Layer 5 of a small transformer language model trained on English Wikipedia (11 layers, counted from 0, width 64). Numbers have three digits each and are written without spaces.
A neuron adds its activation times its output weights to the MLP's output. To switch it off is to set its activation to zero at one token and run the rest of the model.
A neuron's activation on a vector x is SiLU(gate . x) times (in . x), where the dot is the dot product.

Input weights of the MLP neurons that the questions are about. A number n stands for (n - 500) times 0.0038.
n12 gate: 584582393579539684573489564400407407564673289550419490511375453522629458456556623772627287446367473517328346665483394322407563658395421515549383717693462550544460399414418283404582551447610231
n22 gate: 459628462508515358668393402428498588797453419304546589425542541434454456569646425670507400341226531554512307473472693535561354739418441655561642546406538553428600294438493641529361431694628811
n34 gate: 540438745480339421638725525352526420701360391551601402589658489532381276425851682397622473414598745407566732481437369469462552370439436480294548595408412327369589589451554443454598387928583442
n35 gate: 367496468550447455320437478400475625652292838490549357237507500436452489613583699478455512606639580707400610466285713736569531560482677614496586349685452372458345509463414425565436361447353534
n47 gate: 548528664550640413410552649475451468493460448028506319339520231451586513510406480591517718688391775446449412443627595590563601482642654495649559448412671539657729497431453405468613449499416222
n59 gate: 612547436709339388428575551362507461592588200879566653698463616396643526385472694489366510521446496647463489521288454434568782270566614602632440416542543669456635501648487390526456613496270453
n76 gate: 733349668520352435584315576524551505408418649282405598372505647575645350773301535519429452331558560412502347512672277364626497533492580774245390668517490589570647525515516460427804686421631468
n79 gate: 298558554469663799529511571483321485604462618569708669397415684366312333555318353496459502612401554435525544557782465440312560655621415622659505269356356506428489229389520625539790744375421351
n85 gate: 567345545437324413294545397272531661591405477530642728575262550435666617510316612567573604311486455602378583652542597536581392456646648329439348317282430767466541467472560366708682290549678553
n100 gate: 578546572663404387196349534409576596539311429620407375450329131672700361446642388521281537359483293425400673508376608492468468505580462258433679448363518588573539364575465465624428467592543514
n104 gate: 463551227467577382489497671438707530403404456316420604600570453403663428516651626716487430485357575392562374487252498722337459526663452486498438298479546539512562373494407379833455332579600344
n111 gate: 546263582561564323481474588390223527345612465368406516575416521606467482528355396565666398463556351437452512553256631519565377355578328671303587631376479563532420448477479147698385490456349733
n116 gate: 504812360227386453527399335612662565473315438546458378267540443505343268588348434253397329540403629526612586474457387732616238693480552494599582356435431602584370340388732591646446517363592765
n120 gate: 496412436580459233567377587507533430624504663524430461840305598620501556286490420338737274233451592790514544291663483672533624547453715598456364289509603546391572520676431319136375619576407449
n125 gate: 410576589363416269588516409488594498399532296491595310667427613515519539226486620457430434251573388702435583481605499538358745412428379410630467280464617580480718246505323509551491490300628743
n127 gate: 546471256397515555620546356346566477637367555368448474453477259353398475456376435410559421479366533480382533453374358407518600636546519548425563546761641405365591602439592513458357482218424574
n12 in: 567636626184419547636445404520357631432500405408602324372464298765507579567632349300411568661652369415489527336539618638607422575425536677570629435539489514541410437351403464436462260599568624
n22 in: 509406344484181544611489473475274672442175452573511608439455505490389503661395614575669358287477343404576457425671773559491633801667310211569581608301533266468538488621340541557452358542500605
n34 in: 574692429306525395784519335469519460798579579686678688819635488533559343294406676486541431560663607187478505289645391462630584458482319581663655752351381410677408446609387665571573391798481489
n35 in: 509652724458575431345725276232592351536455417291450471635550228541586656435730581353425413537435538461385527455532341387392718605556541660591541177819669376575685509495443379440543502321609556
n47 in: 398644237669596425412376492732616431358661632399581443378507293693460661488616510484703532455415483489333535376203500519696535289529429431331496683218463413590451597515545474305403566394353557
n59 in: 612456709530491566399671383568581493415458793114405109410546529658580433496441194429363481479417644764553559367572453334394528536429379477423639564665219329760312631530276282359777452562889620
n76 in: 588295613255288611704706513332463335621600558532679330284600427567405438434217577440464710358582419438539331636659482347493327552322548625180419436359263325610627592379363318332558629433654248
n79 in: 509499408398574479654208462471562364539609389628584786506477676233572444595524421581489416672402469577249459432676443415649495307711282595593516738579693508394279559705511435591164339592692383
n85 in: 533577648599474488586564485470619651519577449495448469615510601345763195533517495424762736277509498462578446530571419509602441503495534605388290444508387594505677548303558735427709387511468605
n100 in: 561251434487583515353575363511350636466511480428581170519513518429494223557308345605402420698434479581479486503399584361673644295616440514475511676398492536418303264383536472620442534508521428
n104 in: 344600318475643453595474534524592630326624411634482628731481455537769346633438439633505539569536315628481481501419466404460481539706507518505438370332575448550427351634190450618762381515253685
n111 in: 483617611499556639527539472519662235376406763507388408395596287680390363491362535505683395734504417556429632844568887733291395600599334519537681421576661519666456443500563321351692558321400490
n116 in: 686530268629508509500496329500516303469396569526461507333492305429487562686433456662465545367439555302515471360321468393728568442377548672470701645341609320428651591325546540484205697632335439
n120 in: 595487232479358430654633592356471616646417422486393615513261627453665578610770284637376511500642391694492347803402597534643653520485380524609795635708438585787508528516695682651399532442734512
n125 in: 342605673363532366214448499572676421199280448410616423262628440679273605460449458524480450693398440492341352319486419753658592497768318355325483487399828550529359537641674633366746479382537534
n127 in: 700454653449387498588430579602499363493431476620397588706414513257572466313265553618499289704238339406425402440506418453756498365557627550578658574670641467357576354518430618324533694314332473

Output weights of the MLP neurons that the questions are about. A number n stands for (n - 500) times 0.0023.
n12: 558485536409493605535511552498428275326215636716516594549687409356513406454646594251266521627588591380512749431486586241803501584335580554630344636371568290514391471470387456568378539333501594
n22: 629447559654468254559434446415516376049584443498429429434716603394601506436319663566444444476227446226453459787494590762511574393666673565271383479327687582382400388598390367651417534442717665
n34: 335443428642663790822618541506590347465345591572055880619736795289578809327611502442579585334509695696681290433584372417258483480715430438436554766446362305643423435406657504427255546723651720
n35: 606357689531462605624533546422534436437775547225603588468483711742720580596551674492462533200481567560475451520270762567417488319609430380300524432266604623655478391522692336407505454555364490
n47: 462342464351352714580488203544560624477414471877592635484625967776595323457542477548517736289676328479750562606372475594437502363584503692653532594566506624440593478500592378475572413380557587
n59: 741405644414259562532118607548465682286544562398594544084716314453454506463455374142293393551549305656238340346573782559623718767851475614626333506568250536412397579630598683704715334725376358
n76: 527669214384438368381474586395523461347498435304647619369783582757399359194403535523510462630578507329381567273478532889526312520535594410479444495535754374793576442246543192320730419563669516
n79: 380450535817570765479511389325413496407502662492478435555267444412599592722572403444516599846617292448612612745659449372274545460475311649685696376414651567479628430527345462497690631809430429
n85: 490544351460632521631754177521606544440734508326443592513341726761745649252685675604406733680496268445431447538500390759289447500549480380586726496516696678700371407498658500560562300536681620
n100: 697312511388537696604452545269313505829119659524694765573682554417449595713546849384681678254503632639623592516592469501761582567391481538672565231517323398415438551379435633483602688452285267
n104: 303285426623439594427658567358298391502511383600527457484438609291453682378668390641421529440454692611802523630304485608519499589413548395580688375135404569624517354374529658766425414550405445
n111: 438497203640604378694580456648647514691346514487567378555500538354786729461463475277524451382338359456458266610426317341509594521420742543590548449350548529368534468336471687340355636390634293
n116: 606163592577741381673347582395435264583566654389303522515370359442695729486487519448327553324342467701489328445738536260302376332695500497575700504622678512596755440254506348665422607394462407
n120: 112530316592531434437314672756294363312591143498296344768425467759405497586640568283547440543616612651302415393559445615632566456412484459560559615429539674467580363762482393430395505306641649
n125: 422680365474368350358386428573417671438666538258703457635602609632330333623602718739716386783641233562556498455456571313301252630337522468592567664361581301707696472639490487497672380272348362
n127: 200609502499677649426727800491601609185459730698539440491317321700560419584445513433732403604309559670436308392604436526340514335288378458406323618496372634395437589538497434555347556676540495

Each question names a token from some text and the token that comes next. It shows the vector x that enters the MLP there. A number n stands for (n - 500) times 0.0051.

Then comes g, the gradient of the next token's log-probability with respect to the MLP's output, scaled to length 1. A neuron's effect is roughly proportional to its activation times (output weights . g). A number n stands for (n - 500) times 0.001.

"tiv", then "ely "
x: 685281422493593743447464613613448599316427577598393440575608619447583660381397459416473223227506568373516139590685447614522548501293491651118397483541795505674192555454477532733381597669409451
g: 589673635107605545677333503413342610377601471447484518524449468475412576540286566447617749526521612686604532592438481529699290656489358654426564497601333304439632492430631253352482433492285423
Which two neurons, each switched off alone, lower its probability most, in order? n111, n76

"al ", then "ter"
x: 571335297475605561347563582587444499551154536643618486475554375566559593453419408475685415583317428459351515590569439358464463273455511443404578327453542354560304591496497631751313593377463562
g: 390448412246520555332396381846530496475543561400551448547660521559489301574504346357639419492490515817514457470430492493389522490314580360461399512680560333321545453513312272596382752540194559
Which two neurons, each switched off alone, lower its probability most, in order? n127, n85

"Thom", then "p"
x: 499279505635442562299736461270175619558388376629740700374871574427956630363617757300657521430453575373329376537655513302527403545289434388182524619377676719620443638597424762533638534594720492
g: 662376458363499364380482497579498661455259397567605342454551634464554699526521377381471393381534664353521519448657326690304651305545348274430356560641295664479566510509579633567212512237505622
Switching off which neuron hurts the next token most? n34

"pre", then "v"
x: 545270327615500774402580713463416555447518475581319651450567697518555785431582560529492446308504783643464359558579445381482284305231408529585690342682620546645472533440373541698370787400301419
g: 763698512524553631658693362438516317654555584613583755331637604448420434567389566518526282563553775479449388657662429689617398263545453488545370522543562477785434488675613622378557458512347567
Which two neurons, each switched off alone, lower its probability most, in order? n59, n111

"O", then "g"
x: 480496212661276633334570573326756709404421511465688604583818415454736544579539554486623705223503638478448390564499495392585164367303532157493410415569796559683398553547357699600503860467381704
g: 572332426223427495502636496399552740503626490294492622445456449520485548416466418535511431509587675651608668279486348202460540358553488426666521362260372633485523375217420646616370406445790457
Which two neurons, each switched off alone, lower its probability most, in order? n104, n85

"| ", then " "
x: 563582343550640437525430461566556457446248501438518501443674661449484522328300559466647498455741475508484522551571539584268502257405655541372511475580636404425455532557281782458499626502603500
g: 541768512541720419424556471538198562527504752511426572415520542507532409417307808482476448348551601685654450518590545512499646482494424815360365502457585577704598592721677269546541611612596402
Switching off which neuron hurts the next token most? n125

"W", then ") "
x: 746569346769391559427613359515578596313382554526634776582480476561808495627467400619566471437628398501472480535756662607533355562343489333276629443512602560631344441536495702426447352629528903
g: 376317642534503563586533505532659360296772494519578449600512672505350306510437466385486341525489600338594439537598426609403636546489523665507283144822685610408517450333665528586458444752504480
Which two neurons, each switched off alone, lower its probability most, in order? n22, n100

"before ", then "ap"
x: 458382422530582601538652642635636595615250365523756558551688501592688364397486397589628390629537221427526384668607585296208480299373562473520566413579506428612342621549438531639446637350709462
g: 449358505395417819403479420602419719613428413517379556438472434499372604422480307552695413533361585292385571497358680414468457601457335444489674365215659573253477539661436701640612489606302684
Which two neurons, each switched off alone, lower its probability most, in order? n104, n79

"3 ", then "– "
x: 540375360585640370532483490578578350621254407463670439403614313410634642468481460306786375579644537496410590376680511441307353302413568490454583580364511317642352472465377656578580474497486519
g: 505458631562438336514585622729256474404532602386244439477573579383540292567573460562400249444622444405402433606648511592544428372851505781338518434228575471505434436378488467388712575651619445
Switching off which neuron hurts the next token most? n34

"en", then "sion"
x: 670388400600497731303653512770521470349534625622393437496770551483586497461584435426558456556413562426602511492495637638625575488299419448387672447553782527441344679265478586623574346531425521
g: 547481368434490603572487462526712674404605413500501616688241368481589461851468491614331680466582347430555487353764415445542489398750468559623565393829457233556486572447447325507448537346496587
Switching off which neuron hurts the next token most? n35

"(", then "born "
x: 532456349532680431561531557497809532646422589446712646483496380604387582506416541468779518438364550277534759301708509389542545312462470512470672460599640502639336413677287852456516415449527447
g: 499676625505569308552618495464664438427574363427425655481601699348561370348339504469376529423386465472737347334683497392478579677206513525356388707472517501413494361152381505447744467431424336
Which neuron, switched off, raises the next token's probability most? n79

"it", then ")."
x: 623340411429444813396635611754566530433556454580608557363639641443474562532676714461604327522600541454503455603877362219545683529314486520368556323527698495600498543433399617505505594535384593
g: 460479453619407479469641446611584339298302606485455526415445416553424547520331228546410492587475482575533405383476564550284199746696543556361555638943415421582486599428595303530520633671404553
Which two neurons, each switched off alone, lower its probability most, in order? n76, n12

"200", then "4 "
x: 575464496659560431495422580294492556294559486691550487440682697396407303537490550289681187562560577628737642783607535670294147484574558325473555302523506471652150515610318592398510510330540672
g: 628530633460743436407322524439490335568498653503507544432411341560345524517536459511250635444593255687508452591412361268826461777521644515442326590295379576540382528487497398485341381613725602
Which neuron, switched off, raises the next token's probability most? n116

"bec", then "om"
x: 588397525477449539459578398574442591571560489528452588388647786584747798287476593536723208363449832632553268575564354627738511395298389408345474424650709565554458698630450690492590498523480594
g: 732663375327426479463521216446226474433615467594576395414464424687443578547630546426632695592511571496328584683639674330398530244455471626716464445440672590614511342713537598606608682363453494
Switching off which neuron hurts the next token most? n120

"ug", then "h "
x: 621517401626426758343666433491388504628461517443620597458804654638444429538568408408630648257526546467546201556606567432615415600256444486161658536480654548600457501298175672435409305413498534
g: 374550507542444674372297634410540626445472364544308583491362595517518610400640355570500395487591271644345505634421466708404497690507728279539516468521440576159802339387366352378635525516629478
Switching off which neuron hurts the next token most? n76

"200", then "7"
x: 561444442740502490405462481359695603326614547691638488545519530547384248610498583304774297693595794617501624714680522709455327460504619310401621366636433366726126456538366636559480455480595748
g: 290441607404325515679438639509623623544463160402380425657502524383501336532515403465736374613517689514430439390511483488348525464316489477611802440456595449602447331473618674221566628379244539
Switching off which neuron hurts the next token most? n116

"in ", then "th"
x: 547338426532647486497506487701529460655253422331638447471594366455590571418430441404773426575339380549548476431458544399358402182351503383415554528519458369592397505413421566544443471322451497
g: 525365512568439328343491457290572639491606577611578532433337503399527443510677404348498530473554403510161385481406517444562348323500381583359454501615485651454436513011358506720668741526593501
Which neuron, switched off, raises the next token's probability most? n47

"| ", then "1 "
x: 558641428551684538497536476467513516551291472397537482305688686611558634395438438488682490584620497466480633650463509601347568285334656643407516395474577421633476559589361573483408682535573399
g: 537674646359510631704523402282597250433465599753597435524473533404404391627585151329619648436642485571542564493398402586344520623435395370448367337292606603511425384396344364532495553437760583
Switching off which neuron hurts the next token most? n47

"ty", then "pe "
x: 674341238510469693524600589471555608297491384513607518316744668286844674242447624447392481425571532452516563518822379302531421355560449428350548483418602513353566587419621579590429674392413681
g: 448557507445525564426351722398598416345727461496407293660452418561638456514543596703140594433373265810409515598415411412658586535757639425312498512363513412321351549502508341558545602553531450
Which neuron, switched off, raises the next token's probability most? n59

"in ", then "me"
x: 529376425527649610523601604676616470637197447371690346519624497528617521350480479336738423585291541511535453436424556272319422203347508446471580542621495367678418535569390527567438506379560524
g: 501270234629518303397474669303384785421576485508344441581464442455457633521516294385559729434412561157570433564602422413532367416519477644554440497401502616465366624211620538730434472442377556
Which neuron, switched off, raises the next token's probability most? n104

"er", then "age "
x: 719337459563622763207616413637414355301597502698501413579666318446474421541627570308516425563469641358582346499626419485511566581213494587330428189529655582628308576268448811591523506523433466
g: 272449296550716465563421406583458394471434588677414543733500632545429411275514807416513173419501451607414499376456493739351536555456590495543558444464529630265299630573475547619650241418458621
Which neuron, switched off, raises the next token's probability most? n116

"December ", then "201"
x: 527391531580551464314749694605651401621234626537641465643665538621709510435511475472863388524580547347572540482565385230308371243440486478234515378497345433562393468636375444399431653265458597
g: 517732247633345584510499404543493654447491650468342359556432413525558657356519457519537432435567250409555326604617244312463649586650717420661517352645430522273693526582477567332698564571736527
Switching off which neuron hurts the next token most? n111

"est", then "y"
x: 778381395631629708285597318526467668210593534405324624577581439625593433447334600547433257477472546367519304604653685357402436609325392377401535394592583599580264571487498498710369454702470555
g: 444382482323498651611620591319383573649460709580257689517613663560431573421503317449515559493539547628307324558538435275416396525338701274629588562462393274354384647603661736634514413636437516
Switching off which neuron hurts the next token most? n100

"in", then "k "
x: 585404482755593899298492477712399399314589370762452492550708570442582617403462448441700442497413679415477388491587576418598414461216380285290552498629583580453244544222596497572561438536342449
g: 479656773393453831823534485325425718591702372325602586437472580439466594437543361556594502431486470642538458391659555497522540498372602226534343759544669481529608561642612386417505491579579320
Switching off which neuron hurts the next token most? n12

"D", then "G "
x: 673524149649371754556590579455603593523488486496566604684658427543753660359487589543682452400469652468441368678628426443807193307319585388474359494469941575613355517745280724380454699666323808
g: 391616419456421355585516437294844577624494547422556620604383259654397496674785453553617578395730222442434547615349336592359533529447359614420550683645493602545649468407551447547439522574739562
Switching off which neuron hurts the next token most? n59

"on ", then "3 "
x: 498399399549562727516541595639680389624201343562636394418647498585589465418405423474728385621337528509469543472626506247364465199400525485540563447582563325500303584608448560594476560514761502
g: 483777534379229589340463419423532137500569662579407539368509435585440412506420408388255642384777500579380705478493315529462557669448302443589319415524674510518488501719459482454620528584693526
Which neuron, switched off, raises the next token's probability most? n12

"198", then "8 "
x: 464423537686601510481519543343489456310483480798654601508744692520468224528458518325611313643542609669701739783644416646404214478606637294427490358565603354791096517632318692384449535442545765
g: 344419570198546740697508461416664505368503439648459433463490456415395472421580350373498520569435320479592366701208479686398476527351325515546454666113629611626540314404593666508560466431512571
Switching off which neuron hurts the next token most? n116

"ir ", then "Michael "
x: 613329464525489572440515557534474484641240527425651448358623336648649419296526563440712439496495500380383447549566513393459476329416489496482587561457623381486433542580542666593384514375427441
g: 425487474559441625321628435380383433320390441723268680484522514511599511358615480684408590662754385244610447546721352569367582508444730668447482639479359525307456463421443372338776619513482595
Switching off which neuron hurts the next token most? n47

"t ", then "B"
x: 463450485580761560380507491630413472602240454488669456366625371636645479538512352554632484609468490389420503624621515338388420212420487348348585471457475436593468473423301756669431493555457577
g: 201560735453399550535595709769496584464358388553646554572583495461483482506583703538611615462528543490534817608265673572546580493395518310390476679587463504496420551778680728365530561678447586
Switching off which neuron hurts the next token most? n100

"and ", then "their "
x: 618333464500587640420566681622538593595158530481795573526586528584390503272603428674645388586500402383341431526537549354390457348348663502499480432702546373622326547429413652548369447418528488
g: 416547625432435572534611368665682332412374495371535193649445499422414350513587541521578336525445376696286496218546541534482381420581762476277524475678376359566784605342425346417621338500516532
Switching off which neuron hurts the next token most? n127

"at ", then "the "
x: 509523483545619673572624608549591519589186349418769309361615521609687306378526455435686446619422510548536530401481602413474454338312555580580658448503612385534337567619379551592265505536560533
g: 371468395541567476426532535739538340619418351477529231590463662502635343544546437621561389661457341644504449437362700575664277445425659382313429538712342560661647711704380556529800534428452560
Which neuron, switched off, raises the next token's probability most? n34

"ab", then "it "
x: 615454381676557578288607552428278390426445494315534648572721588530570669473451434588600573183494603553538232643670599273496369536198240465434600388572678586399562476355581574592390226602441596
g: 497398662546483506591630550615349615466450556588561478639592499504525447562587560634500443430547595675657322640461534793515496295582462491298643356679426446603681722321335474479633618040561616
Switching off which neuron hurts the next token most? n22

"the ", then "star"
x: 470371335581511501324575611589541509682329539615640459358585440696634409506267466405689436450370496357542450501495558492240412335248488595551609353477482253386399601670439641632296684479445447
g: 497375452740527538704766423358273629584583689561559352503413540414425571486493221404317487460343591322645389494623545503423418550470533267410450510610453436270407593226266379573630441399366547
Switching off which neuron hurts the next token most? n120

"y ", then "("
x: 585282400569637575334437552607466440544287414564681468370554339638666660562394377556708459640355429439353578536585606385437411181463498402294547455364461435596377497496421689655400425449426574
g: 644439675807420609493366434637512363483658527536634284381600740466411620587622407475658446522404298401581472304354597595303506478486366398589489596236551596675456425541631525373632713657297479
Which neuron, switched off, raises the next token's probability most? n100

"it", then "), "
x: 618348407438457816421648604734550531452573454561594552368664627450482558502690724438616331513613544453505443626864360231535656536323483513362565316527687488591516553429391604506503608513369606
g: 442376541667424316291532558627588396285364472506668527495475329539512604488332355602485464597558344523622484353394478341404320683616653644343509644924458388727389403416563544582504563719545495
Switching off which neuron hurts the next token most? n76

"ted ", then "10 "
x: 546387408611680604444564557592523536687182472499549487427523467433576386478503373566625383543434492538335521511639515413497533220378519466373629484346481396550358656428332603653390650428574488
g: 569704677436461712549575662261587526456363442402607334608366514598400348555328418490800510536562420541853676598546354586412607448538286575498512493588639569356573257553589394428572594585606692
Switching off which neuron hurts the next token most? n79

"| ", then "200"
x: 599628391618622529558447475506578595469238478413549481380704696573572629437334458510727467480640507480535653596495550596266601260311666689393475445518573496550455576533323578454449646526657382
g: 605525344297273566689504637462461553449533595387459534493323562553271725463536580476300482517568266424445536287555476506426710616621609429377422794505508321195589373621557357535568484253543404
Switching off which neuron hurts the next token most? n76

"ams ", then "was "
x: 546327521579736577381430445580305482605306490407629556345602371558591556506512375579668445504423328430399627537598554430392313339422625337384652359386375357595328505435281684614440530388523556
g: 571487412577597214507460605609599307496511514483733365264772337504437556691367570506354727632677549571266397701428642330470477418606431573460495463275535473473318533282632364444395471442499391
Switching off which neuron hurts the next token most? n111

"W", then "W"
x: 702523299679389687527614528378499613398319480542741785596637488480930528516480592491573461459619579587332421488686534544644113452286585407386548434498791533538457457640376684330547752585530935
g: 449447473665580583757468489373867547666366536578523630557480512643492659640368526452460630546641443577540846691380635503462552307585481533502392369796599449475468376709501556576278362434546403
Switching off which neuron hurts the next token most? n85

"ting ", then "poin"
x: 524229363587661571375537566543565464602114443606553489371541465579537533374428375566681403515401434453426512541584461348490408185451553497293539363409456403572323543440367518712361593313567552
g: 319468450599334453641619356341607339454589376506446392640442519471357379416544230408594449356621772587674445625432402638448515559477463205562499525418303449202614559336453597539367635486404761
Which neuron, switched off, raises the next token's probability most? n100